Layer 3 of a small transformer language model trained on English Wikipedia (16 layers, counted from 0, width 128).
A neuron's activation on a vector x is SiLU(gate . x) times (in . x), where the dot is the dot product.

Input weights of the MLP neurons that the questions are about. A number n stands for n times 0.0027.
n59 gate: -23 -19 -6 11 -33 49 22 22 -3 34 17 12 13 -17 -8 1 -33 -25 1 2 6 -57 26 26 -11 -19 0 -1 44 23 -34 7 -9 -9 16 -13 -25 26 -21 10 5 -9 -23 1 -8 -32 26 -14 -7 -15 -23 -50 -21 -21 12 67 16 18 -18 -28 -13 27 -5 -6 -19 -32 -50 -3 -37 1 -1 -8 -9 -8 21 -23 -19 -14 -30 -22 -21 -51 -15 -1 1 -25 5 23 -9 30 11 19 -15 -3 58 0 28 18 3 -2 11 11 -13 35 7 -9 -22 8 -11 -16 31 -16 -11 5 -17 6 -56 -49 49 -33 19 19 -11 4 6 11 18 28
n70 gate: -25 -3 23 -7 10 14 4 -4 -38 -8 19 -11 11 -9 55 -15 -9 2 -1 29 22 -41 -34 8 26 20 49 -15 8 8 -3 20 24 7 -12 20 -36 15 -10 11 -61 29 7 -26 -6 30 21 2 4 -14 19 33 -18 -10 20 28 4 -17 -32 -10 -42 15 -37 -16 -17 3 53 0 -16 5 4 3 35 1 -31 8 -24 -10 -7 -21 -12 12 35 19 18 2 -3 -2 -12 -17 28 -19 26 -20 4 35 -2 -17 -3 8 20 9 7 -20 10 -31 10 -24 -22 30 9 -17 -18 -23 -23 0 1 -5 5 -24 -13 -9 -3 -9 -29 -13 26 13
n89 gate: -15 41 21 -21 3 -42 -9 0 -5 -2 -64 -15 5 -23 -17 21 13 2 43 -16 5 36 40 -49 -9 5 66 -9 24 -32 47 5 -17 3 -1 11 17 23 -27 26 17 -17 -11 -13 14 17 -22 -27 -17 -15 -16 -2 -23 -8 -33 -28 -7 -12 -47 26 22 14 -15 5 -11 11 -53 -21 15 1 48 -5 30 11 -3 -20 13 -25 35 -5 30 28 19 -1 -34 26 1 -16 -6 36 1 -17 12 6 2 32 8 -29 11 6 45 4 44 2 12 2 -20 10 30 25 36 -16 -68 -8 -15 8 -8 4 23 25 -13 4 -22 8 -4 -7 20 -3
n119 gate: 19 36 36 -9 26 6 -7 -8 -1 -12 34 32 17 -22 -33 6 -23 54 -36 -6 25 -21 27 -27 28 15 22 9 32 19 -30 1 -11 2 20 15 20 34 -11 -17 30 22 -17 11 -56 -17 -25 -23 -25 -18 2 -11 13 -7 -37 -23 1 -12 -1 -11 12 9 19 -20 -27 2 17 11 7 8 -39 -1 -25 -9 5 -14 -30 -7 24 17 24 -6 -4 17 8 -18 14 -4 39 24 24 35 -8 30 -29 -26 -33 -24 33 -48 -28 -19 -12 30 19 -33 -26 32 -12 11 -26 -16 -49 -24 3 22 19 45 -12 -3 28 -6 24 -40 17 -5 -4 -4
n136 gate: 16 4 78 -31 69 -35 -34 -85 -16 -76 -84 2 -18 -3 14 -6 2 17 6 33 -9 0 29 5 -37 -17 12 -56 50 -25 3 -11 -29 13 -10 24 9 -17 8 -3 66 23 -22 32 3 -46 -30 10 -73 72 -24 -7 33 -13 -32 -71 -19 -20 42 5 44 27 11 91 -19 -9 26 27 30 -58 -17 -6 7 -5 -11 -52 46 31 -38 -45 51 33 3 51 -46 25 14 22 7 54 32 17 -32 28 -12 74 -11 -44 12 46 10 19 26 -50 -42 26 -18 -20 -25 0 14 -25 -28 -32 21 -35 -21 14 75 9 -57 17 -47 5 38 4 19 -28
n199 gate: 23 10 -28 -17 27 -9 -37 6 -10 4 1 -4 -26 48 3 5 18 -23 13 -12 15 27 27 -26 -5 11 -29 -1 -20 11 65 -34 -13 -9 13 -4 4 -15 -43 7 -7 11 23 21 -40 41 45 6 -18 15 33 -12 -21 40 24 2 39 -7 -27 11 -33 -8 -10 -25 -11 -8 0 5 34 -1 -6 44 4 26 -9 3 5 -11 -4 0 28 10 10 -9 -32 18 -1 6 -15 -21 1 48 7 17 -17 -22 -13 -18 -35 -37 -3 16 4 -6 -27 -3 -6 -8 -3 -26 -21 21 -12 -27 -6 4 -29 3 27 -43 -21 21 21 -11 -39 28 -14 15
n272 gate: -33 48 7 13 14 23 33 -14 11 -8 -12 -64 30 8 4 18 38 -17 15 -1 -2 20 -36 -27 -17 -15 12 2 -8 -5 23 -6 -18 -5 -26 1 18 -25 10 14 1 -15 29 14 7 -4 -14 -15 7 33 -21 14 -14 -30 -19 -9 -11 18 9 13 18 31 37 -14 36 -7 -33 12 47 -1 -43 26 -30 29 11 -5 47 1 11 -2 5 -25 17 -1 -55 39 -49 8 -5 25 -2 -1 -11 11 12 -9 -1 -11 -12 -3 -18 31 6 -7 -28 -5 -9 -24 -13 -50 -87 -6 -13 -52 15 -72 -59 60 40 5 -13 7 26 -13 -6 -8 3 -16
n277 gate: 7 32 -1 -15 36 -38 7 11 -11 -5 -40 -8 -31 11 -9 -15 -12 -10 9 8 -15 -29 12 8 12 23 -3 -3 41 -26 20 34 15 -8 -4 15 14 8 30 -22 -5 47 10 -1 -21 2 5 29 15 28 -8 30 12 16 1 -17 -8 -24 15 51 -18 -39 -15 12 9 14 -11 39 -15 10 -27 -3 38 -42 15 -4 -26 37 23 -9 18 19 10 24 -9 3 20 23 -14 24 27 7 -15 -12 -1 5 -12 -27 -29 3 16 5 -32 -3 -14 -30 -23 16 -7 -13 -24 -27 9 -24 7 16 -28 7 -21 -5 34 -11 -25 -28 -5 18 35 7
n59 in: -27 -31 -8 31 -6 19 23 36 10 28 9 56 28 -29 -10 21 5 -28 -2 -19 10 -34 8 41 -4 4 -9 -10 45 20 2 -5 -9 36 19 -25 18 0 -2 4 -14 12 -16 31 14 -12 29 -2 1 -10 -10 -19 -22 -3 10 49 -8 18 -26 -21 11 27 18 39 -31 -11 -48 -26 0 -3 22 -18 29 29 -12 -5 12 -32 -37 -11 -20 -9 27 14 22 -33 22 42 17 29 31 27 -22 8 47 -1 19 29 5 6 21 17 19 20 9 -19 14 25 -12 -13 29 -50 -11 15 -11 6 -32 -10 39 -22 1 56 -8 -8 -26 3 -21 6
n70 in: -5 -10 22 -18 9 7 -12 14 -22 -10 15 -17 -7 -21 43 -26 -23 -13 -19 28 3 -40 -37 10 11 15 26 -16 12 -2 -13 31 5 5 -6 31 -10 22 -1 32 -30 25 8 -28 15 10 7 0 2 -31 7 20 -6 -13 25 16 1 -11 -16 -19 -16 2 -23 -4 -18 19 69 -4 -8 1 14 4 37 15 -26 -3 -22 -9 13 -26 -21 14 25 25 14 12 5 -17 -10 -22 21 -10 23 -26 9 49 3 -16 7 20 17 -6 1 -28 13 -31 30 3 -16 25 14 -24 -15 -19 -30 -20 6 -1 -4 -7 -10 -9 -4 -1 -41 4 37 14
n89 in: 8 34 18 -22 6 1 -12 -15 -15 22 -25 0 10 9 -7 18 17 -34 23 -25 17 3 27 -49 -39 38 35 -39 11 6 28 -60 -5 -5 11 24 -33 71 -31 -7 -3 -28 23 -14 -44 -35 18 -15 7 12 -21 25 4 6 17 -11 -8 27 28 5 -38 30 21 21 52 8 1 27 3 -28 -1 -1 37 -4 -8 9 -39 -61 3 0 21 -1 3 2 -12 -14 14 3 4 17 59 12 22 -14 -10 30 6 -22 4 8 -4 -6 37 -19 1 -13 -7 26 1 14 -9 1 -47 -5 -19 -21 36 16 38 35 -33 -12 -42 21 6 -15 8 -15
n119 in: 14 -27 18 8 18 -2 11 -9 13 18 19 4 -14 -11 14 -16 9 15 -36 -12 17 -32 33 -31 25 36 14 5 28 -4 -5 -22 2 21 17 -21 1 40 17 -1 10 17 -13 -6 -33 23 0 -7 29 -12 23 -13 -13 5 -60 6 7 10 -9 -29 -23 -17 6 -25 -16 8 -12 24 19 40 11 -9 11 -42 15 24 -26 9 40 15 6 -23 -14 1 -17 -43 0 -22 41 -5 -2 13 3 14 -17 -22 -39 -25 19 -49 -20 -42 -20 -6 -4 -4 11 27 2 45 -37 -19 -29 -21 1 36 27 14 -8 34 11 -13 21 -31 3 -33 36 -3
n136 in: 33 52 7 -35 -2 -36 -22 11 -20 59 3 -26 -35 -58 48 -31 63 -18 12 -16 5 6 3 0 47 -5 43 -50 20 11 -1 19 21 -15 20 28 -7 -16 11 15 -28 -15 -37 -25 -18 26 46 24 25 -43 1 27 -25 3 -12 34 -7 -46 -6 30 -16 -5 -29 -11 -28 8 -4 -88 -7 10 44 55 14 -35 -34 -9 -63 -7 29 1 12 -2 -48 -6 15 -5 0 -16 -5 -9 4 -17 17 -10 -15 -21 -24 32 37 25 -4 -11 -29 -30 51 13 27 -1 34 11 95 -22 -14 -34 -53 32 -1 -30 19 -3 -36 -36 -12 8 -16 7 -6 27
n199 in: -17 -9 26 17 -16 -3 2 -13 1 -15 -13 -9 -14 1 -52 1 26 -23 -2 -15 22 -26 -20 4 54 25 -1 16 -2 3 30 -18 12 -5 13 -36 -19 -19 -12 9 -20 9 -14 -1 11 -5 -14 20 36 -15 -21 21 -17 8 -38 -19 -4 30 20 -3 -6 -20 -20 -18 9 -7 0 -11 10 4 62 4 10 19 -2 0 4 9 -4 -5 9 36 41 -31 -41 -25 -13 32 -51 26 -5 14 -5 9 12 16 -18 2 -22 25 -4 38 20 4 12 33 5 -2 7 -4 4 -29 14 27 7 22 1 -6 -19 25 4 12 38 -26 27 -16 -13 -16
n272 in: 15 16 -6 -2 -67 51 -7 40 21 25 46 4 23 -24 -1 -11 -8 6 3 -2 22 15 14 28 12 22 -10 -4 -36 52 6 -25 -10 -9 -14 -8 -10 45 5 14 -1 -10 20 1 -20 31 36 -16 -8 -48 24 -21 -15 16 41 45 13 -42 -9 -12 -31 -39 25 -29 -27 -4 42 -26 -6 49 -20 -47 6 7 -23 3 -21 -30 2 23 -44 -9 1 4 63 -23 38 -1 40 18 -14 -27 40 4 -7 7 -8 25 -11 14 1 -3 -48 28 -3 -47 19 -4 29 15 -4 25 -13 10 -10 52 25 8 -18 -34 44 -60 -22 14 -46 18 13 21
n277 in: -17 41 20 5 35 -14 10 33 -1 8 -11 -18 -14 20 -28 -11 -2 -13 -4 -9 -13 -29 -22 15 -1 27 11 1 45 6 -48 44 23 -10 -20 -3 11 14 -12 -20 21 1 18 17 -32 -19 -32 0 25 -1 -10 37 19 13 13 -4 21 -19 20 24 -26 -14 5 -34 22 -15 15 53 -5 -12 -33 48 32 -43 -12 -16 -21 -12 -5 12 10 10 14 6 31 -9 2 21 4 -7 21 -7 3 4 36 -18 -2 -36 -40 -12 7 -25 -8 1 -24 -21 -4 10 -18 2 -42 -17 9 -1 22 18 11 38 -4 -17 31 11 6 -25 -13 -3 -6 -22

Each question shows a token from some text and the vector x that enters the MLP there. A number n stands for n times 0.02.

"le": 2 5 10 -1 -10 19 -10 0 -2 -17 -3 -12 5 -4 -4 10 12 9 10 6 0 6 -15 -3 -5 -4 11 7 1 -3 9 -1 -8 0 -2 -5 9 -2 5 -6 -1 2 -7 -15 5 -7 3 -8 9 -24 3 17 -9 0 -11 -28 7 3 -19 11 13 3 10 12 4 -11 -3 -3 6 7 18 -5 -2 8 -7 -1 -1 -4 -2 -9 23 6 7 -25 11 -2 -1 -6 -9 -9 -11 4 23 17 5 -15 6 10 -9 -2 4 16 -9 -1 4 8 10 9 20 -8 1 9 3 -2 -2 -2 4 -1 -4 -3 -4 -15 -21 -9 4 0 -17 11
Which three neurons fire most, strongest first? n277, n59, n119

"1": 15 9 -4 5 16 -20 -10 -6 -11 7 12 -4 -7 -6 3 0 -1 9 1 1 0 -14 -4 -3 1 -5 -9 -9 23 10 -6 4 6 2 -1 -6 4 1 6 -5 -1 -4 -14 -13 0 -4 9 -5 -16 -23 23 -2 -2 0 -19 -10 -9 -2 10 12 13 1 -13 17 -16 -5 -2 -5 5 -4 38 4 -1 -9 1 1 -6 5 1 -7 17 -1 6 11 7 12 -3 7 -16 2 -13 3 -15 10 -4 -4 -11 -7 1 -18 -2 -20 -9 3 -1 -9 3 11 7 0 7 -16 -1 -6 -10 8 3 26 12 13 3 -15 -17 -3 -11 1 -18 -12
Which three neurons fire most, strongest first? n136, n119, n272

"nt": -5 0 -14 -5 -5 8 7 -2 12 -43 9 1 1 4 -2 -3 -5 -6 -2 -3 0 -6 11 4 -7 11 -24 9 -4 -3 12 0 10 -2 -2 0 2 1 -1 7 -1 -7 8 -3 0 8 -12 13 30 -13 -9 -3 -10 0 -10 -3 -13 18 -15 11 2 12 -18 5 6 -1 -12 2 -2 -5 13 2 0 2 9 3 -4 3 -11 -15 17 -8 -7 6 16 6 1 -1 -1 0 6 7 2 7 -7 19 8 -20 -12 13 -10 -5 -5 7 11 13 6 -10 8 10 5 -8 6 8 6 -6 4 -7 -28 6 -1 -1 -6 -5 13 0 18 -5
Which neuron lights up most? n272

" Dr": -9 14 0 3 9 3 9 -4 2 -7 16 -31 3 12 0 4 3 7 11 -2 -1 -5 -1 -6 15 -7 1 2 7 9 23 -3 13 2 0 0 2 -2 -3 0 -6 4 12 -1 3 -13 5 -14 8 -17 7 -13 -7 0 -15 -12 6 8 -11 14 10 -9 3 -7 -14 -9 2 4 -3 12 3 -7 -7 7 6 -7 7 12 -14 11 -16 1 12 1 4 7 5 11 9 -3 -19 9 -3 -12 -5 -25 -2 -26 1 0 10 -11 -7 0 -9 -7 6 5 -4 -10 10 9 -17 -1 -11 1 2 20 -12 -3 5 -10 2 3 -8 -1 15 15
Which neuron lights up most? n272

"if": 15 8 -2 -7 -4 -22 -26 5 8 -13 11 -2 10 13 -3 3 2 -19 17 -13 0 -9 -3 8 5 3 3 3 -13 -7 -17 5 10 2 -1 15 12 -19 5 -9 5 4 -5 -1 8 0 12 -16 15 10 -4 -4 -1 0 6 -7 3 -10 -8 1 -1 4 -7 5 -10 9 16 -16 6 -1 -10 5 19 -2 20 -9 -15 -4 -12 0 -3 -7 -8 -5 8 3 0 -2 -5 16 -14 2 0 4 1 16 3 6 -14 11 6 -2 -12 0 5 3 2 4 5 -6 25 7 -6 -11 -3 -5 11 9 7 -3 9 -17 2 12 18 1 -36 -4
Which three neurons fire most, strongest first? n119, n136, n59

"it": 0 1 -11 10 3 2 -1 -3 10 -22 12 -1 4 -11 -2 2 3 -5 12 6 1 7 -2 7 16 -7 -4 0 -3 6 -13 -4 4 0 4 17 -4 -1 -1 -7 -1 0 -6 -29 -10 7 -2 12 -12 -16 -4 3 5 0 -7 -21 13 3 -13 6 17 1 13 21 -7 -4 -3 -7 -6 6 3 8 16 -4 2 4 -18 -2 -5 9 -19 6 11 2 -10 19 -7 11 9 -1 -15 0 -22 13 -10 -8 3 14 -19 1 -2 0 -9 11 -5 -6 18 1 -16 -2 -2 -2 1 -8 10 0 -8 -13 -5 2 -15 -10 -13 6 8 -1 9 -20
Which three neurons fire most, strongest first? n89, n136, n59

" to": -20 15 -10 9 -11 -20 8 -2 -9 -23 2 6 -6 0 4 3 3 -6 -8 -5 0 7 3 0 -11 3 20 7 -1 4 19 0 8 0 10 -3 -6 -6 2 -9 -13 -9 0 -18 8 6 -10 -3 -31 8 12 -7 1 0 -13 0 8 -3 -7 7 -18 6 -8 20 -26 0 -11 -10 -6 8 -7 -1 -4 -6 -11 -1 22 -12 5 3 6 13 -13 -11 -4 3 -5 -10 -3 6 -19 0 11 6 7 9 3 3 -5 13 -3 10 3 7 -10 -9 6 4 12 -3 -6 9 14 14 3 -3 -2 4 12 3 -15 -1 -5 -16 21 -1 11 2
The most active neuron and its activation: n119, at about 0.014

"our": 20 1 6 12 12 11 -15 2 -4 1 0 25 5 10 -1 5 1 -3 3 -3 0 -1 0 -1 12 -10 7 -4 15 -14 8 3 -21 1 2 14 2 6 0 -13 -1 -1 -10 -13 5 0 -1 -4 17 -8 -2 12 -4 0 8 -7 -19 19 5 13 15 12 5 -5 -24 -1 -12 4 1 1 -21 14 11 -5 -1 1 -13 4 17 -3 -26 1 -1 4 -23 34 -11 -5 12 7 15 1 2 -1 -8 -9 4 22 -18 13 23 -2 9 6 3 -7 -8 7 -14 0 -20 -3 -2 -1 -9 -4 -5 0 -3 -3 -10 7 6 10 -6 1 29 19
The most active neuron and its activation: n89, at about 0.014

"ier": 6 9 3 7 -5 -12 -3 -9 10 13 -16 7 0 5 -2 7 4 -13 -16 -12 0 -2 -3 2 -11 10 -5 7 -5 -27 -7 13 4 0 3 6 -7 8 -2 12 3 -6 -10 6 3 6 -9 14 -10 0 15 43 -4 0 25 -13 -4 20 -8 17 4 -6 -7 -4 -19 3 -4 -8 3 11 2 9 5 -9 0 3 0 1 3 -5 8 4 -9 4 0 13 0 -3 -8 3 10 -5 -6 8 6 5 -9 -2 10 3 5 4 2 4 -5 -10 -1 -1 2 10 -6 -1 -7 5 -3 2 -8 -1 -19 3 -1 -11 4 -7 2 2 2 2
Which three neurons fire most, strongest first? n277, n59, n272

",": 3 10 -7 -19 4 -11 16 5 -21 -31 -10 -11 -13 -10 0 5 5 2 -6 1 0 13 2 13 2 -5 10 -3 -9 -27 -22 2 -6 -2 2 3 -1 -3 -4 -11 5 -5 1 -15 6 17 4 5 1 4 0 -12 13 0 -3 -7 -18 7 -3 11 -15 5 -21 9 -21 6 6 6 1 -6 14 -17 7 -13 16 -5 -3 -2 4 -1 7 0 6 -1 1 5 1 3 -5 -4 3 1 -17 -4 -4 2 -1 -3 6 -10 10 -9 6 9 11 4 -3 1 -7 2 -9 2 2 19 -15 0 2 -1 -3 4 -2 7 2 -5 0 -1 8 2
The most active neuron and its activation: n272, at about 0.033

"v": -10 7 3 -1 -23 -21 -8 -6 1 12 22 13 6 -12 0 3 13 0 6 5 0 -3 3 0 -3 8 -13 -7 -3 9 12 -3 -7 1 -2 -5 2 -14 -2 -4 0 5 -12 18 4 -9 1 -3 -2 8 11 -6 7 0 -4 9 -8 7 11 -8 -4 -2 -14 -11 -17 -5 -6 -3 -4 -2 -24 0 -12 -9 2 6 4 6 0 5 -15 -1 -1 -7 2 -6 -16 14 -6 1 -11 14 23 0 -13 6 14 2 -14 10 -3 19 20 5 9 -2 -7 -2 3 9 23 4 4 -7 1 -9 -12 -8 -17 7 -13 0 -20 -2 23 1 19 2
The two highest activations, in order: n277, n119

"hed": 14 8 -14 -9 1 -4 6 9 -5 2 2 -10 14 4 2 6 5 25 6 -4 0 -3 -3 -1 -19 -4 6 2 14 3 -3 13 -2 2 -4 6 10 -4 7 14 -7 0 3 -1 -9 6 -6 0 -2 -5 0 8 1 0 4 -14 -7 6 -5 9 5 0 8 -6 -1 13 -12 0 -2 -6 8 6 -5 -8 -6 -2 10 -1 13 1 -16 -1 -3 7 -7 12 15 -10 -3 13 -18 -7 -11 4 -4 2 -6 2 10 3 3 0 -13 1 -7 -13 3 -9 9 0 6 -3 -15 -13 -2 -20 2 19 0 1 2 -3 -15 -1 16 -1 15 -19
Which neuron lights up most? n199

"U": 2 -5 3 5 8 21 -12 -2 -2 1 3 14 -4 1 3 -1 -6 11 -1 6 -1 1 20 -10 -27 4 7 4 -8 -10 -18 -6 5 2 2 7 11 -13 1 -9 10 -1 1 -5 5 -8 -4 -19 2 15 -14 7 -8 0 0 -4 -26 -11 6 1 -4 -6 -2 -21 -12 -2 -11 3 -5 -5 9 0 -5 -8 -8 7 -10 9 8 -23 18 -12 -12 23 -6 0 -3 3 -8 16 0 2 -17 -10 -1 7 3 12 -3 3 28 -7 6 12 3 3 -1 -6 -4 -5 -2 5 -9 8 -11 2 -4 -16 -7 6 14 -22 3 -10 -4 1 -1 7
Which three neurons fire most, strongest first? n199, n272, n70

" W": -15 -12 8 17 1 -1 9 18 9 27 0 7 1 -6 3 1 0 -3 9 -9 0 -11 2 14 -12 0 -10 -3 12 22 -14 -2 4 0 1 2 7 -2 -2 -2 4 -3 2 -15 0 -4 8 15 -1 -15 -11 -23 -7 0 -1 6 -9 12 1 -7 -5 2 0 -12 -23 -5 -10 1 -2 13 7 -6 4 -3 9 5 3 -9 -9 -11 0 4 39 3 -8 -11 7 0 -16 8 -25 9 -22 8 2 -18 13 -5 -12 -9 5 -3 5 10 1 9 8 1 -12 -6 13 -5 6 4 -5 -2 -3 -17 -28 1 19 19 -9 0 -10 1 -6 3
Which neuron lights up most? n59

"ley": -7 -10 19 5 14 -6 -13 2 -7 -3 -25 -15 10 -13 0 0 2 -7 -1 7 0 6 4 -4 14 -3 36 2 3 -4 -9 -2 2 -1 -2 10 3 16 5 -6 1 -4 -8 -7 8 2 0 12 -13 -2 -4 13 6 0 11 -5 7 4 3 9 0 -4 9 -3 -7 6 10 -9 3 10 38 1 -9 3 -8 -4 -1 -4 9 -21 17 16 20 5 -20 -3 4 -1 1 6 -1 -2 25 4 -7 1 4 7 8 -4 19 11 -5 1 -5 -17 5 4 2 2 -5 -4 -16 -11 -18 -3 1 -12 -4 -5 5 -1 -27 -12 -12 2 10 -14
The most active neuron and its activation: n89, at about 0.11

"8": 10 -18 3 -9 14 -7 -9 0 -10 -16 -9 -2 -21 -3 -2 8 -1 -24 -3 -3 0 -14 4 6 11 -2 -10 -16 3 -3 -5 5 1 2 -3 -4 5 -6 2 12 -1 -1 1 6 1 -2 8 10 -20 -22 5 -9 10 0 -16 -6 34 -19 -9 19 24 1 1 2 -5 0 -13 2 4 -5 26 -7 7 2 14 5 -12 -9 10 -9 0 0 -4 4 -21 9 -2 -6 -13 -16 0 9 -2 12 -8 -5 -8 -8 -11 11 7 -6 3 -9 -13 7 -2 8 -5 -6 -25 -3 -17 -9 10 3 -3 13 21 0 -4 11 11 -6 8 0 -11 -25
Which neuron lights up most? n199

" Al": -7 -16 2 7 -12 29 8 -4 -14 -20 1 -5 0 17 -5 -4 -3 29 -3 6 -1 -3 1 6 6 -9 12 4 -9 -3 -9 3 3 -1 6 -1 8 16 5 4 10 -9 4 2 -2 -6 9 -2 -12 -2 10 4 2 0 -17 0 -6 8 -8 -2 -14 -3 -6 -7 -17 3 3 -4 4 3 34 9 -9 8 -4 8 4 -8 -6 7 -23 11 -1 2 -12 -1 3 2 8 0 -10 -8 6 12 1 -9 -3 -9 -19 -5 21 -28 1 0 -2 4 -5 3 -8 -2 25 2 -8 7 -6 4 -6 -12 -16 1 13 -17 1 8 -3 1 1 -4
Which neuron lights up most? n277

" F": 0 11 3 9 3 -1 -2 5 3 -3 20 3 -2 5 0 -2 -2 4 3 -5 0 -8 -2 3 -11 7 7 7 -2 7 -13 -2 9 0 2 8 -5 -20 3 2 4 1 -4 9 7 -2 10 -1 12 -2 14 -22 2 0 -3 4 3 9 -3 18 2 -5 -5 -23 -9 -7 -2 11 0 10 0 -11 9 8 6 -3 18 -11 2 11 0 -6 -5 -1 3 -11 25 6 -6 -11 -16 -7 -21 0 -8 5 1 -12 3 -18 15 -11 -9 1 9 7 -6 0 -8 3 15 -1 11 1 8 1 8 -13 -40 0 1 -6 6 5 -2 3 -23 0
Which neuron lights up most? n89

"0": 19 -17 -2 -8 19 -34 -3 -2 -2 6 -1 19 -11 -4 -1 0 -1 -7 0 7 0 -1 7 -18 17 10 -19 -13 4 -12 14 1 -6 -2 -4 -12 -5 3 5 6 -5 -2 -3 -4 5 -3 -6 -11 8 17 40 -1 18 0 -4 -8 -34 -6 16 12 19 6 20 16 -5 -1 6 8 -10 0 30 -2 -5 -4 -7 -1 4 -7 -10 -12 7 14 -8 11 -8 -13 18 -3 -2 8 -15 3 -10 -1 -1 12 3 5 7 9 8 2 -5 3 1 4 4 -5 -17 -7 -2 -6 9 -3 10 1 -2 -6 8 11 -7 0 -10 14 0 1 13 -1
The most active neuron and its activation: n272, at about 0.041

"om": -5 -18 -1 0 -16 -21 -14 1 6 -12 -13 22 13 8 -5 -1 4 -4 11 9 0 -8 4 10 0 -3 28 -5 -19 7 -6 -14 4 0 -1 4 18 6 8 -5 6 5 2 6 6 9 3 -8 15 4 2 -5 0 0 12 2 14 -12 6 -6 4 -2 -4 -7 -19 -2 13 12 4 -3 0 -3 7 -11 3 5 -10 -5 6 3 2 -8 -10 -7 -7 7 -13 5 -8 -11 -8 12 11 0 6 -11 9 8 -10 7 26 -5 2 -1 -10 13 14 -8 -14 2 10 -3 0 -5 -5 -6 -10 -21 -5 6 -10 -6 13 12 7 1 -14 -11
Which neuron lights up most? n119

" On": -10 -21 -6 8 -6 0 17 2 -5 -40 -5 -1 -3 0 8 3 1 -19 -13 -5 0 -6 5 4 -1 2 5 10 -3 -4 6 9 -3 0 6 3 10 -18 2 -7 13 -6 3 3 -1 7 10 6 2 -5 1 9 6 0 -9 2 1 -4 -8 5 -9 7 11 4 13 -3 -19 -5 -8 2 -7 6 -14 -3 -6 5 14 -1 -9 -27 -11 3 -17 -2 3 -6 14 3 -3 4 -10 -5 -16 -4 5 -15 -10 -4 -13 -24 29 -21 -12 -3 4 6 3 3 17 6 16 -10 -8 -9 -10 -11 0 3 -1 5 4 -21 23 24 5 1 9 8
Which three neurons fire most, strongest first? n70, n59, n199

"he": 0 -3 12 4 -5 32 -4 9 -1 -11 6 9 3 11 -2 0 8 17 -7 1 0 4 -2 5 -8 2 13 -10 -4 -9 -4 -8 5 1 -7 -10 -1 -2 -2 -9 4 -5 -3 -20 1 0 -9 -22 -11 10 -5 16 -16 0 14 -8 15 15 -3 12 -2 -7 3 8 -33 -2 -8 -13 -4 2 16 -6 14 6 14 -3 -4 -4 -12 -4 19 11 10 -7 3 3 1 0 3 2 -9 1 4 11 4 -8 -4 -3 19 -4 15 -10 -5 4 -9 26 -2 5 -1 3 -29 2 10 -20 -17 -8 1 -4 18 -5 -5 -28 -2 -7 -8 0 -11 -10
The two highest activations, in order: n277, n272

"ition": 15 -5 -1 4 6 -23 -14 3 5 -5 -15 14 -5 0 0 -8 2 -2 5 -2 0 7 -1 -6 31 6 1 8 -8 34 -6 1 1 0 -3 -4 1 5 -4 -2 3 -1 2 -10 3 5 0 27 31 -2 -14 8 -11 0 -3 -13 -24 -7 -7 6 3 8 6 1 -20 -1 1 -4 2 -4 -4 10 15 -5 3 3 7 6 4 9 -5 -8 -15 20 7 20 -18 10 5 4 4 6 -1 -7 -13 0 5 17 -8 3 22 4 11 10 -13 19 -3 -3 25 -1 7 2 1 6 6 -5 -1 -6 -20 4 -7 20 -2 6 -5 -1 37 11
Which neuron lights up most? n272

"vel": 2 -15 16 -9 5 -2 -7 15 -1 3 -1 5 6 -5 3 2 2 18 0 -4 0 18 4 -6 -2 2 10 3 -15 1 19 2 -1 1 -1 -20 1 8 -7 0 6 -1 -4 15 2 -4 2 7 3 3 6 7 10 0 5 -5 -9 10 2 9 -11 19 7 -11 -7 4 0 -15 -6 -1 13 -1 -1 0 -20 1 -15 16 4 15 -10 3 -9 30 -5 18 -9 6 -15 -6 12 0 -1 5 -9 20 -1 -3 -4 9 18 5 -2 14 4 -3 -1 11 -6 -5 -9 11 -16 2 6 -13 5 11 13 -6 -4 5 9 -6 11 1 0 10
The most active neuron and its activation: n89, at about 0.019

" I": -14 -8 13 5 3 11 -14 0 -3 -14 8 13 6 9 0 -3 -3 17 4 -6 -1 13 3 15 -16 -6 -7 -4 -6 -3 -21 0 1 -1 -2 -3 -11 -7 3 -9 -14 0 8 -2 4 3 -10 15 -17 -2 3 11 13 0 -14 -3 -9 -5 -7 13 7 1 3 -17 -4 -5 -7 9 1 8 -3 -9 -6 -2 -4 8 8 -8 -2 15 16 -2 -15 5 -5 2 -5 1 -12 5 -9 -1 -15 4 -1 -16 1 2 -1 -10 19 -32 6 12 -13 -18 -9 -9 -4 3 6 4 -4 -2 3 -3 -13 0 -17 -3 12 -11 14 16 9 2 6 13
Which neuron lights up most? n89

" record": -5 1 5 -1 15 5 2 -3 0 11 -13 -10 7 -17 1 -1 -7 -8 -8 -3 0 -4 -2 -3 -6 12 8 5 -8 -4 -12 -9 -4 0 -1 -12 -3 18 -7 16 2 4 -3 2 8 3 -2 7 7 -34 4 -9 9 0 13 -7 -24 -2 -18 -5 5 4 4 -7 -14 2 8 -2 2 10 -43 2 6 6 0 -1 4 6 29 13 3 7 -18 24 -17 8 -6 -6 4 20 -8 11 -19 19 2 23 -10 9 -7 -5 33 12 -5 -2 14 -2 2 16 -4 -3 -1 -11 -13 9 -13 7 1 -5 15 5 5 7 10 2 -15 -1 9 9
Which three neurons fire most, strongest first? n119, n70, n59

"C": 4 11 3 8 5 -13 10 5 11 0 15 -5 2 -8 4 1 -1 21 6 8 -1 13 9 -2 -22 5 -15 4 0 -4 -6 7 3 -1 6 -1 2 0 -3 -2 15 0 8 -19 3 -7 -15 5 16 -1 8 33 1 0 -14 2 -1 -10 16 4 0 -11 5 -7 -38 5 -2 10 4 0 2 -2 1 -5 -2 6 7 -5 -5 -20 -1 -4 -12 20 -11 -9 -1 0 -4 5 9 7 1 -1 1 26 2 10 -1 -1 17 -10 7 -6 5 4 8 -2 -1 1 -14 13 -7 -4 2 5 6 -11 -19 -2 -3 -9 -23 -9 -11 2 -3 -4
The most active neuron and its activation: n59, at about 0.016

"un": -16 8 -8 -12 -13 15 -4 -1 0 20 0 12 3 -6 2 3 6 0 7 14 0 -23 -2 -6 18 -3 33 -4 10 -19 1 10 -7 -1 -8 -1 20 2 -1 -10 11 -4 -3 -8 5 -7 -11 -5 1 -14 -14 -8 -7 0 -5 -23 -3 2 -2 3 -2 11 18 18 -7 5 -6 2 -7 -6 -15 3 -11 -11 4 5 -7 -5 4 -2 -3 -8 -3 -3 3 -2 4 0 4 1 -10 2 -2 -5 -4 -6 2 -4 9 1 3 -15 -7 -2 3 -12 10 2 -3 6 2 -1 -4 0 2 -10 -4 3 -26 -3 -15 -4 -21 0 -14 0 -5 -28
Which neuron lights up most? n199